Layer 6 of a small transformer language model trained on English Wikipedia (9 layers, counted from 0, width 128).
A neuron's activation on a vector x is GELU(weights . x + bias), where the dot is the dot product.

Input weights of the MLP neurons that the questions are about. A number n stands for n times 0.0021.
n3 (bias -0.005): 138 140 -219 -128 50 -170 -16 -399 -42 131 8 113 46 -48 66 -35 39 129 119 159 -201 -113 -56 -127 -151 -133 307 25 -61 -133 55 97 -173 -24 -157 -94 -154 117 -172 -238 55 -12 -91 95 -94 -49 27 -56 257 49 -20 198 76 0 15 143 83 -37 -200 71 16 470 102 186 -85 7 -4 152 82 181 19 -136 -71 42 123 -184 -69 -31 -57 -101 -270 155 174 131 -27 50 223 -43 -94 50 104 -107 160 -31 52 92 -57 -82 -190 64 95 -165 95 -196 186 -176 -12 -62 75 -161 -67 -12 -49 31 -180 128 80 -47 -279 151 114 87 -25 85 16 104 69 57
n81 (bias -0.032): -143 -49 58 62 157 37 -3 50 -65 -300 190 69 7 -78 -13 -136 -173 148 126 270 90 -48 -17 107 -93 -7 -7 62 28 152 -50 171 123 -144 -9 -140 72 -13 -43 148 -115 145 -42 71 -149 -17 -20 -149 -162 85 -205 -144 -38 -60 199 -47 -194 -53 55 -80 24 70 83 158 -62 -19 215 -10 -114 -66 13 0 80 -26 42 -128 -110 56 -61 98 96 -50 -171 249 64 82 -54 -36 -31 -45 138 -61 20 89 -38 -81 -157 -157 153 132 -33 85 -198 148 69 81 62 -118 77 -30 -17 256 -58 -7 -118 -206 197 106 -72 -90 70 -32 -42 -98 -13 74 -3 92
n133 (bias -0.027): 0 7 70 96 103 162 132 -89 175 106 160 -146 -123 -4 64 176 -144 -181 161 -90 -4 -7 -161 102 -22 -97 81 116 -258 50 -82 -64 32 118 123 104 -53 -82 29 -116 -39 -11 -53 -53 139 -30 21 0 -88 41 -15 51 -121 -130 -32 18 0 -31 105 183 -121 -222 22 0 -35 -34 -87 114 112 -7 -63 -30 40 -190 218 58 208 -57 122 -28 -183 -55 177 -20 -42 -82 105 -230 -108 -60 -117 31 -117 -100 -118 66 11 -176 166 48 174 60 -58 122 -174 -276 245 35 160 25 32 26 -128 -170 -275 -227 -60 -43 238 134 65 97 -290 81 165 164 -81 92
n196 (bias -0.032): -50 -15 86 -94 174 26 77 99 -168 -21 123 -87 148 -52 -66 81 -165 110 75 43 44 -45 168 147 -69 -250 42 -92 275 -69 -37 -15 4 -201 119 33 -126 18 -37 37 190 244 198 -139 12 174 -310 15 29 -80 159 -152 32 -159 47 93 -163 -122 8 62 116 123 88 -45 -7 -42 82 -277 11 -242 222 23 -147 -223 35 67 -76 -22 -277 174 -11 -19 204 35 -103 -47 -85 -61 -80 11 104 36 -71 -132 -45 68 -302 -163 -75 4 122 -40 -145 -51 -11 57 -244 76 22 26 4 88 159 -137 70 4 106 -212 17 -31 55 160 -62 141 125 127 91 -155
n200 (bias -0.013): 96 153 -221 158 -288 -7 -192 72 96 -28 -314 182 -55 -93 -72 -52 -79 -108 -118 73 16 -3 87 157 37 -243 -20 -154 68 -10 -49 140 -79 199 41 79 174 -140 -3 103 -46 140 -180 -76 113 -47 3 221 3 -12 -27 -10 6 -30 -71 165 -178 127 37 -79 13 21 -39 -140 -67 56 -73 -46 41 105 -22 106 -66 26 72 193 34 -105 73 -129 -62 50 138 162 -178 3 20 -129 -17 0 -13 -38 0 -16 111 179 125 71 94 -157 -43 22 70 66 -84 -13 -48 -164 152 -16 33 130 -60 -110 -166 -10 -119 182 -56 -116 141 0 87 -184 75 70 -17 -37
n214 (bias -0.006): 38 165 14 3 173 11 -80 3 -100 42 -16 -33 -8 -34 58 -64 -106 134 73 67 -59 -112 23 41 -9 6 -9 35 136 47 17 -105 184 -14 37 -8 57 0 -44 11 -185 107 64 90 139 123 74 -14 84 -150 -63 28 -3 -36 109 -78 -73 139 -9 105 128 -23 -6 61 -14 11 82 -19 -115 -50 -35 35 -47 41 -113 -54 86 246 -174 -104 -22 -51 -74 140 -113 -3 -37 76 -164 -54 -17 -32 14 113 120 -230 37 -34 -34 -25 -31 -98 -39 -30 -137 67 -98 -281 0 244 -150 0 -123 123 -146 42 139 55 60 -9 81 -48 18 -38 25 -45 60 -174
n222 (bias -0.005): -234 138 116 30 63 155 108 0 -207 49 -165 117 -89 6 -42 97 49 68 -30 62 43 -50 62 160 32 58 150 -35 98 -6 63 -15 -18 -63 -3 -46 116 126 48 -46 51 66 -58 163 82 50 -87 -56 36 -242 106 28 -70 70 -116 92 64 209 196 39 47 -229 -6 -124 -101 -121 -25 -63 133 17 18 3 176 -101 279 43 -257 -88 -103 -75 -103 74 -41 3 -21 12 52 -60 -88 101 -6 -44 -53 -224 -115 -6 25 43 -187 74 -6 80 43 19 -90 -224 -92 3 -74 -94 -61 -110 23 6 125 62 -3 21 55 -85 24 109 -84 -81 188 -89 69 -25
n227 (bias -0.047): 41 -42 140 -125 181 -236 181 19 -95 -71 64 23 22 119 87 114 -118 227 -35 88 75 -50 7 -26 -102 -62 81 44 3 -139 224 49 -232 -91 -47 -111 -80 -155 107 -76 -55 125 114 42 -82 -111 81 -239 3 -62 -47 53 -31 95 -51 -36 144 -34 58 -134 20 82 -124 -3 -102 -47 -33 -68 7 117 -32 -236 216 109 -85 60 88 -88 -25 -106 68 -112 282 211 -152 164 -195 -299 -102 29 -46 136 -76 -59 -101 19 -84 -65 47 170 -99 6 17 -56 235 -89 -61 6 -40 -10 79 -88 91 -29 9 23 61 162 65 -64 0 114 73 -42 -134 -30 40 47
n264 (bias -0.006): -252 108 6 13 99 -91 -96 51 94 -6 83 -32 133 144 -83 -42 -23 175 53 19 -130 70 -26 113 271 -164 96 -199 3 -112 13 51 23 66 -18 129 171 -6 -64 88 13 -67 -58 -24 -88 -76 -122 79 0 -165 -159 10 -6 39 -256 36 107 213 -33 -52 -16 -54 -23 -141 217 86 33 -74 -137 -27 -38 -142 -77 35 -98 -92 -63 80 -22 89 135 7 73 -58 -128 70 -7 -73 40 -47 115 182 -16 -48 0 179 36 119 -63 72 39 82 65 -17 -16 56 255 -38 -33 135 55 -74 -99 63 179 -30 -21 -128 198 -151 229 65 -51 -25 -116 -308 -53 -159
n271 (bias 0.000): 188 48 -45 -97 35 177 29 85 -13 -109 -48 -130 -51 -40 32 39 -26 -41 -121 174 259 64 -50 -128 -143 121 13 89 24 -68 -65 13 -20 -135 -53 72 -67 103 46 175 152 -64 -169 -39 -106 -108 87 -20 -128 40 64 30 148 -79 -45 36 -16 -46 -7 -62 -130 -127 -261 43 -96 -6 -3 45 -31 -31 -6 195 124 99 164 36 -14 -261 -155 -142 -130 50 7 -16 54 48 175 174 68 -38 13 -270 -113 101 -141 25 94 0 114 -133 -95 -35 17 -104 171 302 13 10 33 -150 65 82 -6 141 -119 146 -85 101 -114 34 -92 63 135 -148 -23 -206 218 10
n288 (bias -0.043): 15 26 -70 63 -34 0 -15 -102 -169 320 -86 41 -41 88 -139 49 83 -183 -66 -40 140 132 -165 188 -133 -11 213 -197 63 135 -75 127 -23 -121 136 181 -59 30 -188 57 -120 102 -108 3 67 82 -64 -73 -96 72 -225 46 -120 -80 -159 15 -53 182 24 177 -31 234 -53 36 -129 155 -226 -41 31 39 151 -182 34 -166 83 -77 -27 -143 -270 216 75 11 50 -190 37 4 8 -167 -369 214 -27 -220 4 -38 47 -162 167 -18 23 -39 182 359 -15 -44 7 40 59 -15 156 87 -110 118 -4 -178 43 -27 -147 -56 -7 235 4 91 205 -22 -68 -38 -62 163
n289 (bias -0.042): 49 56 159 68 0 -91 -158 59 46 -169 -68 -19 6 -51 -16 34 153 69 -21 187 -16 116 -79 34 94 -197 -55 -23 55 43 -40 -99 -34 42 -39 197 -64 53 -106 -255 65 -94 -36 35 137 -52 50 -137 147 -154 138 -38 -63 66 70 110 19 165 -110 -125 45 -177 31 21 9 -18 -22 -56 6 29 122 -141 -253 196 248 -6 -107 -171 127 -154 -97 28 116 166 -212 -68 70 212 -65 -79 29 39 140 125 128 128 -19 -103 64 77 151 -80 -101 196 -34 -55 -40 58 -38 -72 22 -88 -42 -71 63 41 26 -59 -151 -159 103 -57 93 -40 16 -3 -141 64
n296 (bias -0.028): 33 33 80 -9 120 -173 -21 -72 -53 98 129 -111 -36 -179 -138 -106 -45 6 -189 193 12 -103 -95 -92 69 -45 -100 101 176 57 -75 -111 -24 -56 58 221 -107 66 3 -184 117 53 3 -123 82 -53 24 59 243 124 -47 3 82 43 -74 49 140 -60 176 -191 -68 -67 -39 -46 50 17 -18 154 85 -51 -124 -235 24 -74 54 -55 -97 57 -190 146 76 0 -162 -37 -53 90 -74 -42 -54 -27 -37 -206 -12 -12 -109 -74 -9 9 115 105 27 -12 34 132 257 100 12 0 -28 -82 97 195 85 -137 -64 -111 6 178 83 -3 124 9 -35 15 18 -40 -115 -112
n308 (bias -0.040): -94 83 42 31 46 -3 -6 34 103 -24 208 -18 -183 164 65 -201 6 117 -172 48 59 -64 -139 -48 -16 -37 -140 -68 -45 18 207 -22 -81 -195 -24 -87 6 -147 62 -41 -74 77 43 3 139 80 22 38 12 -68 38 69 63 -109 67 -9 115 -149 -3 158 130 -189 -3 50 103 71 -19 52 113 245 97 78 19 -6 29 -72 250 68 -69 128 22 88 191 41 -295 -6 -97 34 -42 -6 -145 -9 -249 151 -32 -75 41 -73 -35 76 -72 -27 -122 20 -3 -57 85 -76 50 -87 -109 174 -51 177 -139 -114 195 -25 -112 -3 62 -171 -119 138 -62 -66 57 10
n318 (bias -0.026): -59 113 24 -68 69 58 -27 -45 -38 9 161 -114 3 67 33 -84 -30 93 -147 213 -103 -152 -113 -21 103 124 -205 -13 185 51 -69 75 -27 -124 -83 75 -56 18 108 247 75 19 -86 -17 9 -128 -84 52 21 23 28 -85 12 -194 177 64 70 -20 -53 84 71 28 -190 -26 71 46 -18 153 141 40 179 -6 -21 41 60 31 37 24 -312 -152 -51 -28 174 -3 -137 80 -140 24 -276 -35 46 -41 150 60 -19 56 143 -9 186 -3 -103 50 168 -119 -9 44 -100 71 -104 -3 -39 50 -113 -24 -98 -31 -6 -186 -117 72 48 0 -208 36 -132 67 6 28
n326 (bias -0.011): 160 62 34 -7 97 -11 49 202 -174 -27 -41 -142 -17 238 -73 -178 -17 57 -10 17 -81 108 0 109 -47 3 137 285 -44 -87 21 7 81 11 -43 -42 186 31 84 -18 -63 221 -55 -165 40 -43 187 -25 38 -206 -32 -113 37 4 41 123 123 -162 -7 -73 -96 117 -3 -27 -181 -40 -32 90 -153 86 -157 84 -140 -17 135 131 -159 122 -14 -66 -331 14 104 113 -153 176 -142 162 -62 144 -274 31 61 14 -54 -402 -115 -142 72 93 -35 -7 88 67 -152 136 10 14 145 -3 7 -44 -74 -52 161 -100 36 45 182 105 -161 -203 -15 134 -52 -32 54 40
n334 (bias -0.016): 83 -71 32 26 242 16 55 68 29 -162 -68 -114 122 67 -29 320 92 -44 -252 -164 -62 81 86 166 -211 95 -192 -17 102 227 -3 -75 138 -7 -59 -3 -74 136 65 20 169 99 -86 -39 -58 182 117 10 141 168 -121 -106 -72 36 13 -36 13 -9 -105 -163 -160 319 -82 40 -67 -47 -192 -49 -7 -25 -102 -3 -160 13 61 -40 -64 134 57 45 -104 -46 74 140 -101 -26 96 180 -207 -58 -73 -57 -60 16 114 182 -34 -37 155 -100 49 13 -76 -70 55 -45 38 -58 -155 20 33 31 -129 42 22 17 -36 10 -189 -75 13 -237 31 77 -140 -100 -34 -81
n344 (bias -0.053): -40 37 10 -27 3 -31 -191 -103 40 118 122 112 27 -94 14 154 -45 136 211 96 3 -106 -73 107 4 120 95 32 -93 -34 82 72 41 -156 -150 186 145 -98 216 38 17 29 51 51 -7 -110 -65 -133 128 75 -7 24 10 -131 37 -152 7 -166 -68 14 -63 -43 -99 -23 -275 154 125 -113 232 149 70 97 -17 -20 341 108 135 -89 -30 186 -363 174 -88 157 -176 85 139 51 -164 -64 59 67 98 48 -32 -3 60 -26 -35 -60 3 -94 -386 -73 -7 37 157 84 -52 -45 -145 -200 -33 37 -36 -17 -60 -78 -20 -14 -93 13 -139 -14 -178 -112 64 -109
n401 (bias 0.002): 198 37 -24 25 -31 -97 217 12 140 68 -22 226 71 -16 -78 69 -9 -30 -76 -12 41 32 70 -18 149 -150 10 -78 140 -118 75 74 -47 -45 128 -66 -46 80 -9 -117 134 127 -82 75 118 90 -96 -89 92 56 97 44 -30 -142 -193 47 -60 24 -71 -72 208 69 -119 107 49 39 51 31 117 41 204 -193 16 9 -56 83 -6 122 -91 -6 -19 -48 -100 190 -36 -204 -234 9 39 -37 -86 -149 -216 -203 -129 27 -64 136 -151 -99 -157 -202 -111 -3 126 24 -15 -6 -63 12 60 72 -39 -98 165 -41 26 -25 -184 -62 97 230 -93 -71 66 -73 71 151
n424 (bias -0.009): -46 184 -283 -88 121 -47 -30 97 43 -16 41 3 -106 85 179 -94 -17 51 103 0 92 -23 -14 27 66 100 3 -122 283 -44 66 -130 25 -6 -16 -61 147 22 61 48 28 49 56 93 139 -155 -39 130 -84 -71 49 -118 -64 -39 196 -146 -87 -53 14 -22 148 0 56 -47 -68 -69 25 160 104 -89 0 -15 -45 98 23 200 -63 22 21 -91 6 115 49 34 57 -69 -73 -63 49 -160 -34 54 -96 -19 97 -84 -26 34 49 14 6 5 -28 21 132 -27 -100 153 -124 64 -39 32 -112 -57 -51 -147 90 -8 71 -303 136 16 38 25 -25 20 -80 -166
n431 (bias -0.023): 138 -121 -90 -23 127 -228 -13 -135 16 -116 -280 -26 45 20 39 7 -79 41 -61 178 -159 99 -124 52 -17 105 -136 34 38 95 10 -167 63 -115 -53 23 -26 36 7 67 121 -68 -209 -3 -114 -139 13 -171 -35 -41 -105 -47 35 219 -107 120 -20 209 185 -148 118 128 40 50 -106 -16 -10 134 17 -3 -74 17 36 -35 210 -94 -133 23 0 -199 -3 170 -78 -197 -99 117 13 -36 -110 -64 144 45 97 -128 3 -128 -7 6 41 -57 50 94 -130 11 36 -77 64 159 123 13 93 27 79 -191 13 181 -150 -147 116 -110 291 140 4 221 -39 54 41 203
n463 (bias -0.031): 73 87 -193 -147 10 -179 -90 94 63 -12 -64 55 -3 72 -151 -52 10 -75 -22 100 52 167 -63 70 -91 -39 73 -112 78 96 -42 -174 65 97 18 10 29 29 145 -137 187 215 -44 45 244 -84 -45 -119 -32 -129 120 52 -56 20 175 288 222 43 -47 49 96 122 49 -172 -41 19 108 -39 -233 -46 73 -58 -3 114 102 -132 -87 -359 -66 10 -129 -46 -213 -18 -72 93 10 10 10 -63 -43 -98 -320 45 -100 -9 -37 -202 27 73 3 95 148 -14 -80 -25 -22 -80 49 -19 114 -118 53 -3 93 165 84 32 -15 -17 -94 41 -217 19 74 135 87 20
n475 (bias -0.016): 12 44 -38 -151 25 -77 6 -194 -93 -55 139 117 126 -13 -152 -108 -157 9 22 -25 199 105 -33 -44 -100 35 -72 100 93 48 45 -105 38 260 -140 -67 66 -51 213 97 -117 355 121 -15 37 -99 60 -150 147 -6 -10 -39 108 -183 22 77 58 24 93 -131 -65 131 -109 -67 56 -131 39 -184 -3 -187 -41 191 134 169 100 159 63 -175 12 -117 -92 58 -131 -24 -19 69 -32 -76 90 -19 -3 -149 -111 102 99 65 -13 27 -121 -150 -35 -100 13 -75 -28 44 -19 -97 -100 108 19 140 120 -126 15 46 127 -10 -97 -100 -109 65 282 -50 -70 -75 161 76
n490 (bias -0.014): -94 -124 -115 211 -95 207 -121 -40 -165 60 18 307 105 19 -146 -151 -11 11 86 118 -363 137 109 65 103 -99 118 -162 -84 -66 92 -73 70 -163 -56 74 -62 109 99 -115 -227 46 -8 17 -123 -8 99 -147 43 42 -194 4 18 -45 210 -126 74 59 -195 4 230 -155 -169 339 -29 -53 108 -18 -115 118 -40 0 -26 -144 85 75 -126 -40 -143 -80 63 -277 -64 35 86 149 -108 -25 103 22 161 32 26 -48 114 201 38 233 4 -162 45 -199 -34 8 4 90 50 0 -4 18 122 84 188 94 -109 -11 157 15 -185 -222 -111 82 -4 15 81 240 -53 -80

Each question shows a token from some text and the vector x that enters the MLP there. A number n stands for n times 0.011.

"rel": -5 -32 -30 137 37 -103 35 3 51 -75 35 38 162 166 -204 111 116 98 -67 -7 2 31 -78 9 88 24 6 199 60 75 -98 -21 -130 -125 -24 63 63 -83 58 -120 -55 -111 54 -105 44 32 -87 97 -41 34 182 -86 3 16 101 28 -129 -74 87 85 -144 132 40 4 104 69 103 -54 -17 12 -133 39 61 -87 39 68 30 120 43 292 76 39 104 -103 -95 92 18 -165 -108 -240 -144 -126 107 -151 -35 47 93 35 -103 -105 -152 -23 50 79 -184 -201 -38 87 -106 -22 -225 -119 143 -50 -88 36 161 -161 41 97 -128 -12 129 97 103 119 27 -159
The neuron with the highest activation: n196

",": 75 -75 -12 -25 -61 -81 -90 125 166 103 -49 35 -66 117 -162 21 38 -104 -14 174 -128 58 -117 12 115 -94 -92 178 -81 -97 -40 37 -37 -70 -107 -47 33 36 -193 -195 68 115 20 -3 117 -12 -38 -186 -63 70 168 -82 -24 -33 180 100 -89 -57 -5 92 21 111 74 65 60 23 29 -52 -28 -12 -18 34 380 -49 34 -39 66 52 131 68 100 99 -60 -90 22 -48 -52 -47 -48 -4 -145 -138 43 -47 20 88 61 63 58 -17 -225 -45 -118 37 -58 -95 27 166 86 -84 -233 -101 -27 55 -13 -32 11 -5 74 37 -63 -198 58 17 89 212 57 -84
The neuron with the highest activation: n463

" those": 70 63 -25 -108 56 99 58 95 114 -60 -15 13 133 96 -98 10 75 -42 -31 -6 34 44 -163 -10 196 -45 120 205 -38 -191 -126 98 -128 -19 -31 115 -34 97 -83 7 -34 -176 36 -104 28 24 -1 -88 -25 -49 116 42 -19 120 104 -11 -69 -25 -5 52 -12 222 38 -74 110 21 -15 -102 -51 -65 0 -40 325 38 -23 -252 67 67 56 33 -15 15 17 81 102 -7 25 -82 -18 -115 -143 -241 7 -2 17 9 142 -1 -127 -57 -128 95 -73 144 -99 -165 53 72 -74 -130 -209 -197 59 -3 -83 19 214 -69 61 59 -32 -79 -3 1 85 200 14 -106
Which two neurons fire most, strongest first? n3, n133

" these": 42 -6 0 36 57 70 99 73 184 -55 -13 26 80 31 -87 125 78 -43 -95 88 -15 28 -49 -34 204 45 9 215 -30 -149 -96 107 -164 -102 -71 72 117 34 -184 -66 -80 -34 0 -27 72 -84 -9 11 -8 -48 94 -59 -36 -69 20 62 -84 -154 28 173 -24 236 61 -64 126 96 34 -19 -130 -97 -83 -26 322 -36 -37 -162 69 62 157 -4 -28 15 46 -61 39 -49 -119 -83 -66 -118 -69 -164 1 -6 38 17 72 15 -24 -95 -65 27 -47 175 -33 -94 -25 0 -33 -150 -158 -199 48 43 -40 78 57 -120 43 129 20 -158 225 75 20 220 -22 -124
The neuron with the highest activation: n3

" the": 53 -23 -9 -58 97 -46 178 64 35 -66 10 111 125 6 -131 32 107 -36 -102 -19 30 -31 -73 139 160 2 66 277 -41 -180 -58 99 -126 -43 53 -32 29 34 -199 1 -34 82 70 88 -77 -122 -57 -52 19 -88 123 -41 -44 34 31 85 -86 -56 -19 88 -11 99 89 -56 -6 -45 56 -16 -162 -115 -85 102 375 73 -109 -187 -113 -14 70 84 6 110 29 -73 83 -31 -28 -47 -65 -18 -19 -168 -58 4 51 9 146 111 -37 -7 -82 0 -40 81 -44 -55 -49 92 -214 -214 -85 -144 -59 -10 -46 110 23 -63 105 -24 71 -57 169 30 82 235 3 -139
The most active neuron and its activation: n222, at about 3.5

" States": 103 -127 -71 98 102 50 21 -9 99 27 -187 65 96 13 -96 95 58 -21 -22 108 -3 119 -84 -20 87 -23 83 239 -5 -209 -176 -99 -82 22 60 28 5 -11 -166 -23 5 25 92 -187 -235 -57 -62 -91 -73 -39 22 100 -61 30 -6 144 -76 -46 -9 118 -51 124 113 12 80 48 179 75 -125 -151 -6 72 224 -78 -30 6 162 -59 160 -100 157 -71 -89 -20 25 -27 -101 -7 -141 -97 -313 -151 27 18 -40 179 151 148 62 64 -59 -33 -1 19 -2 -34 -123 71 -11 -177 -143 -106 164 110 9 131 56 -105 40 96 -93 -59 94 35 22 0 -12 -55
The neuron with the highest activation: n271

"r": 96 22 31 -76 80 -73 43 43 76 128 -75 -36 -185 68 -39 -135 90 -59 28 39 -238 -34 -101 -12 -50 -57 -16 255 5 -31 -22 15 -60 -51 -102 11 42 46 -52 16 -69 -30 -60 45 72 155 -155 84 -21 11 87 -30 -76 47 270 -23 -97 -51 -122 150 125 297 107 -50 25 -48 147 -154 25 -165 5 -39 106 63 -149 93 47 70 128 92 31 94 -32 -41 81 27 -29 -151 -128 -55 242 -146 -13 73 46 -98 37 104 -52 6 -116 115 72 2 -87 -91 -191 199 -162 -59 -256 -101 -70 35 -7 96 143 -42 210 -30 -65 -55 47 -35 -16 123 -94 -50
The neuron with the highest activation: n424

" account": 20 -35 66 -1 70 -47 100 42 118 29 -55 52 51 103 31 19 126 -9 -54 20 -101 128 -97 -80 285 -110 26 155 -35 -130 -90 -28 -136 28 -108 124 160 -76 -152 -64 -29 -8 10 16 11 -87 19 -7 -49 -44 141 25 -54 26 14 55 -13 -42 -7 11 15 82 164 44 80 133 43 105 -95 -133 -8 -63 152 -45 -12 -55 61 -33 239 135 38 81 -68 -192 63 0 0 -120 -115 -75 2 -115 -72 -133 32 -28 55 101 115 100 -76 17 -187 79 -26 -90 -42 5 -112 -116 -264 -123 134 35 10 -26 -17 -139 81 82 -29 -255 303 175 -65 139 -37 -183
The neuron with the highest activation: n264

"am": 12 92 13 25 -165 -49 -67 65 -18 70 -172 11 51 81 -29 179 24 -31 74 60 -69 -83 -72 -49 270 -1 61 287 -20 29 -121 83 -121 -70 -191 22 55 21 16 -18 -26 -196 -6 38 -197 -12 -196 109 -9 68 269 -48 -67 94 8 -128 -69 -138 -30 72 7 131 121 -59 55 -65 146 -8 69 -82 -125 112 112 -35 10 -49 12 -45 138 73 70 69 -17 122 -20 132 18 98 -73 4 -171 -169 -90 -36 -73 86 68 182 -69 13 -185 126 7 93 -90 -139 82 90 -46 -144 -121 -81 139 48 -61 104 21 -14 85 3 -183 -130 107 56 10 -155 67 -188
The neuron with the highest activation: n344

"it": 75 -75 -5 -87 -10 -197 61 60 39 -110 -30 114 93 -30 38 119 115 -6 -71 -72 100 159 21 27 73 -9 103 126 -99 -64 -5 -47 -87 86 -125 78 142 -133 8 10 34 65 66 -123 -158 85 35 37 -115 20 166 -75 -28 -9 -23 78 -161 -24 60 120 -174 190 30 9 236 45 88 -107 -149 -136 -154 -6 153 5 -86 14 106 -46 67 45 217 258 -25 -23 -31 77 7 -145 -126 -41 -95 -202 -166 -156 26 18 278 -29 -20 -34 -80 17 -22 14 -145 4 -157 -8 -213 -83 -43 16 161 5 -49 98 -8 -144 28 17 -26 -56 199 -1 110 147 -3 -137
The neuron with the highest activation: n475

" ad": -19 -73 168 -30 210 -155 62 -118 212 -33 -31 31 50 36 -206 74 167 -93 9 14 -17 -20 27 -45 134 -226 -75 146 -43 19 -49 61 -254 -57 -63 -84 96 -47 -124 -2 -5 -75 109 85 -37 -65 65 -23 64 23 63 25 -162 29 13 65 -118 65 110 73 -107 240 114 68 201 38 19 34 -129 -105 -58 65 213 -49 -207 -46 13 -11 95 76 118 46 30 -51 81 -24 -75 -68 -108 -100 -132 -97 56 21 -149 67 87 114 121 101 -62 162 -82 25 -118 -48 -17 4 -11 -101 -107 0 19 41 -125 199 -41 -138 122 -93 -13 -120 102 8 23 134 -69 -119
The most active neuron and its activation: n227, at about 2.1

"ick": 18 185 -50 0 -12 -37 18 49 97 29 81 -4 -78 98 -13 107 121 -8 13 49 -194 -130 9 -178 163 151 -105 288 -69 -111 -151 151 -33 -91 -145 13 128 70 -38 -72 -109 -100 78 5 -38 96 -114 -26 26 -46 259 31 -127 -97 51 -96 -45 -76 -1 142 16 203 90 8 237 83 113 -3 -22 0 -109 16 73 -86 -102 94 44 55 16 -63 8 140 -74 22 -25 47 -9 16 -82 -101 -37 -132 -67 -71 -73 98 1 173 -24 -23 -190 140 0 -25 -97 8 -80 166 -132 -120 -149 -197 85 24 0 115 56 -73 101 42 -134 -15 204 -23 -135 117 -153 -137
The neuron with the highest activation: n318

"8": 54 57 -3 15 20 -60 82 61 38 -6 -83 -26 46 -19 -111 59 97 -26 -31 93 -142 78 -163 -39 76 -16 87 179 61 -101 -125 134 -95 -76 -15 75 157 -28 -202 -30 -68 65 48 -55 12 -13 -14 -47 -57 -40 227 -1 -120 35 98 59 -147 18 -54 101 -29 184 -68 -99 97 48 92 -21 -160 -49 -100 16 360 24 -135 97 85 108 89 -21 107 30 -75 -37 14 -85 -5 -36 -110 5 -97 -184 109 -39 5 -5 59 156 -8 -70 -111 -22 -6 86 -20 -102 -86 55 -13 -125 -253 -240 53 90 -120 111 70 -1 137 64 24 -149 101 101 -61 100 49 -88
The most active neuron and its activation: n214, at about 2.7

" p": 92 -100 -84 -51 178 14 167 10 121 3 -87 18 36 20 -132 20 95 -62 -44 195 41 -6 -185 92 141 -26 90 159 -111 1 -175 86 -74 -47 -6 1 55 -119 -55 -25 36 -150 -32 71 -66 161 -96 -14 -119 28 60 90 -158 88 3 56 -54 65 34 42 75 265 32 -2 197 12 59 -2 -130 -95 -29 64 257 106 -88 -117 0 -40 73 -74 51 -44 -105 -66 162 -6 -10 -98 -97 66 -15 -215 -39 1 142 -28 115 5 99 26 -232 50 -64 34 -105 -104 -96 80 -132 -48 -223 -139 -140 33 -25 113 108 -66 100 125 -39 -150 117 -101 43 92 43 -94
Which two neurons fire most, strongest first? n288, n463

"S": 179 18 -170 -99 8 60 53 123 -12 58 67 40 34 141 -36 135 83 12 -22 99 11 -141 -87 -78 -52 76 72 263 89 -94 -148 100 -41 -59 -58 44 -3 32 1 -8 6 -224 84 -103 -29 52 -105 107 -240 23 140 23 -64 -44 74 37 -83 -162 -56 63 44 172 101 8 -15 67 45 35 -69 -182 -110 107 95 -156 -140 59 -26 52 151 -43 96 -48 57 -4 97 -78 -71 -42 -150 -4 -153 -91 58 -22 27 130 307 37 95 30 -231 -44 37 81 -106 37 -125 92 -264 -126 -55 -82 9 -5 -122 158 -38 -17 134 108 -78 -74 75 0 -18 175 -61 -145
Which three neurons fire most, strongest first? n318, n271, n424

" le": 133 -214 82 26 94 -10 8 51 179 55 -161 126 -31 68 -117 -142 149 -46 -23 -33 -44 16 -94 -64 40 -42 -113 310 -54 -42 -97 87 -107 -50 -85 3 -15 107 -59 -123 -32 -81 -6 88 -64 17 41 -60 -80 144 128 -177 -73 -89 78 156 -117 -8 9 28 21 224 41 -11 160 6 103 -96 -156 -199 -151 -75 144 106 -54 28 163 151 127 119 -1 -6 63 -42 10 -50 -103 -29 -78 21 -40 -129 162 89 -4 31 33 67 4 66 -165 67 -53 66 26 -62 -109 71 0 -114 -148 -125 11 51 112 66 -14 -58 140 -11 134 -248 136 -85 48 14 -30 -152
The neuron with the highest activation: n334

"HL": 96 -36 -126 16 34 -22 46 13 38 69 78 6 98 93 -3 44 171 45 -132 119 -58 50 -189 -121 -63 -61 85 235 3 -204 -120 77 -91 53 8 -22 -7 -11 -96 26 55 -223 76 -102 -40 -30 -38 33 -225 2 162 100 47 0 54 28 -67 -121 42 156 29 98 -1 -21 118 74 96 33 -79 -154 -161 -18 150 -15 -138 -1 29 131 213 17 50 108 46 -10 114 -98 -114 -58 -244 -120 -190 -19 29 -69 -29 171 173 107 35 38 -101 -47 113 27 -51 61 -142 21 -195 -114 -94 -79 24 13 -64 194 6 -117 137 7 -42 -29 151 -9 -23 216 -171 -83
Which two neurons fire most, strongest first? n318, n3

"ood": 31 9 105 -62 79 -81 65 32 126 116 117 81 -55 30 -141 25 140 90 -12 72 29 25 -119 -93 152 -54 42 228 -120 -147 -14 41 -102 94 -47 40 115 -80 -176 -106 -52 111 -15 -88 -76 -47 -77 -73 -165 87 259 -82 3 -47 149 49 -8 -64 -13 22 132 148 103 -8 136 65 107 -188 -33 -106 -68 -120 58 5 -194 -44 38 -33 178 124 80 95 -62 -44 79 -75 115 -78 -120 -128 -138 -17 -69 -33 31 192 6 12 -21 -60 -129 -20 -5 119 -102 -65 -156 85 -94 -117 -98 -167 71 40 -48 35 71 -21 67 35 -46 -14 202 2 70 302 -194 -151
The most active neuron and its activation: n196, at about 2.4

"ig": 39 -46 -40 -40 7 -60 190 111 92 -12 -138 -26 25 93 -58 183 35 -20 -29 33 187 256 -114 71 142 -179 -27 271 -109 -170 -32 17 -110 -106 -47 47 66 33 -38 8 50 -70 -41 -89 -134 -138 -84 47 58 25 239 -132 -3 -1 22 80 -33 -63 8 6 95 279 58 18 85 41 18 13 -110 -83 -103 113 143 84 -114 19 57 -77 92 38 46 235 -24 62 188 -1 -1 -9 26 -6 -130 -236 81 -42 101 91 -18 -121 70 -82 -242 -72 -60 -64 -79 -47 4 50 -85 -93 -147 -43 35 -77 -19 42 97 -112 61 22 -80 -151 198 -24 -41 -39 -56 -169
The neuron with the highest activation: n271

".": -14 -25 93 3 148 88 0 22 -28 -27 3 65 136 88 -95 -36 87 -68 -73 71 -249 122 -238 3 66 104 -64 146 -57 -110 -92 147 -103 -210 -82 59 117 -17 -85 -122 -61 51 104 -26 13 -6 -54 -48 18 25 282 11 -98 88 73 2 -73 44 -171 109 -51 -6 45 105 -3 -43 70 -7 -84 -73 -142 207 306 100 -87 111 26 153 14 -78 31 48 -21 -33 99 7 -65 -117 -120 -33 -45 -183 12 100 -9 -24 72 87 -65 26 -120 -74 -52 -10 -115 -128 1 146 4 -60 -114 -99 31 168 -69 86 84 -6 80 -34 -113 -194 141 37 -20 165 3 -103
The neuron with the highest activation: n490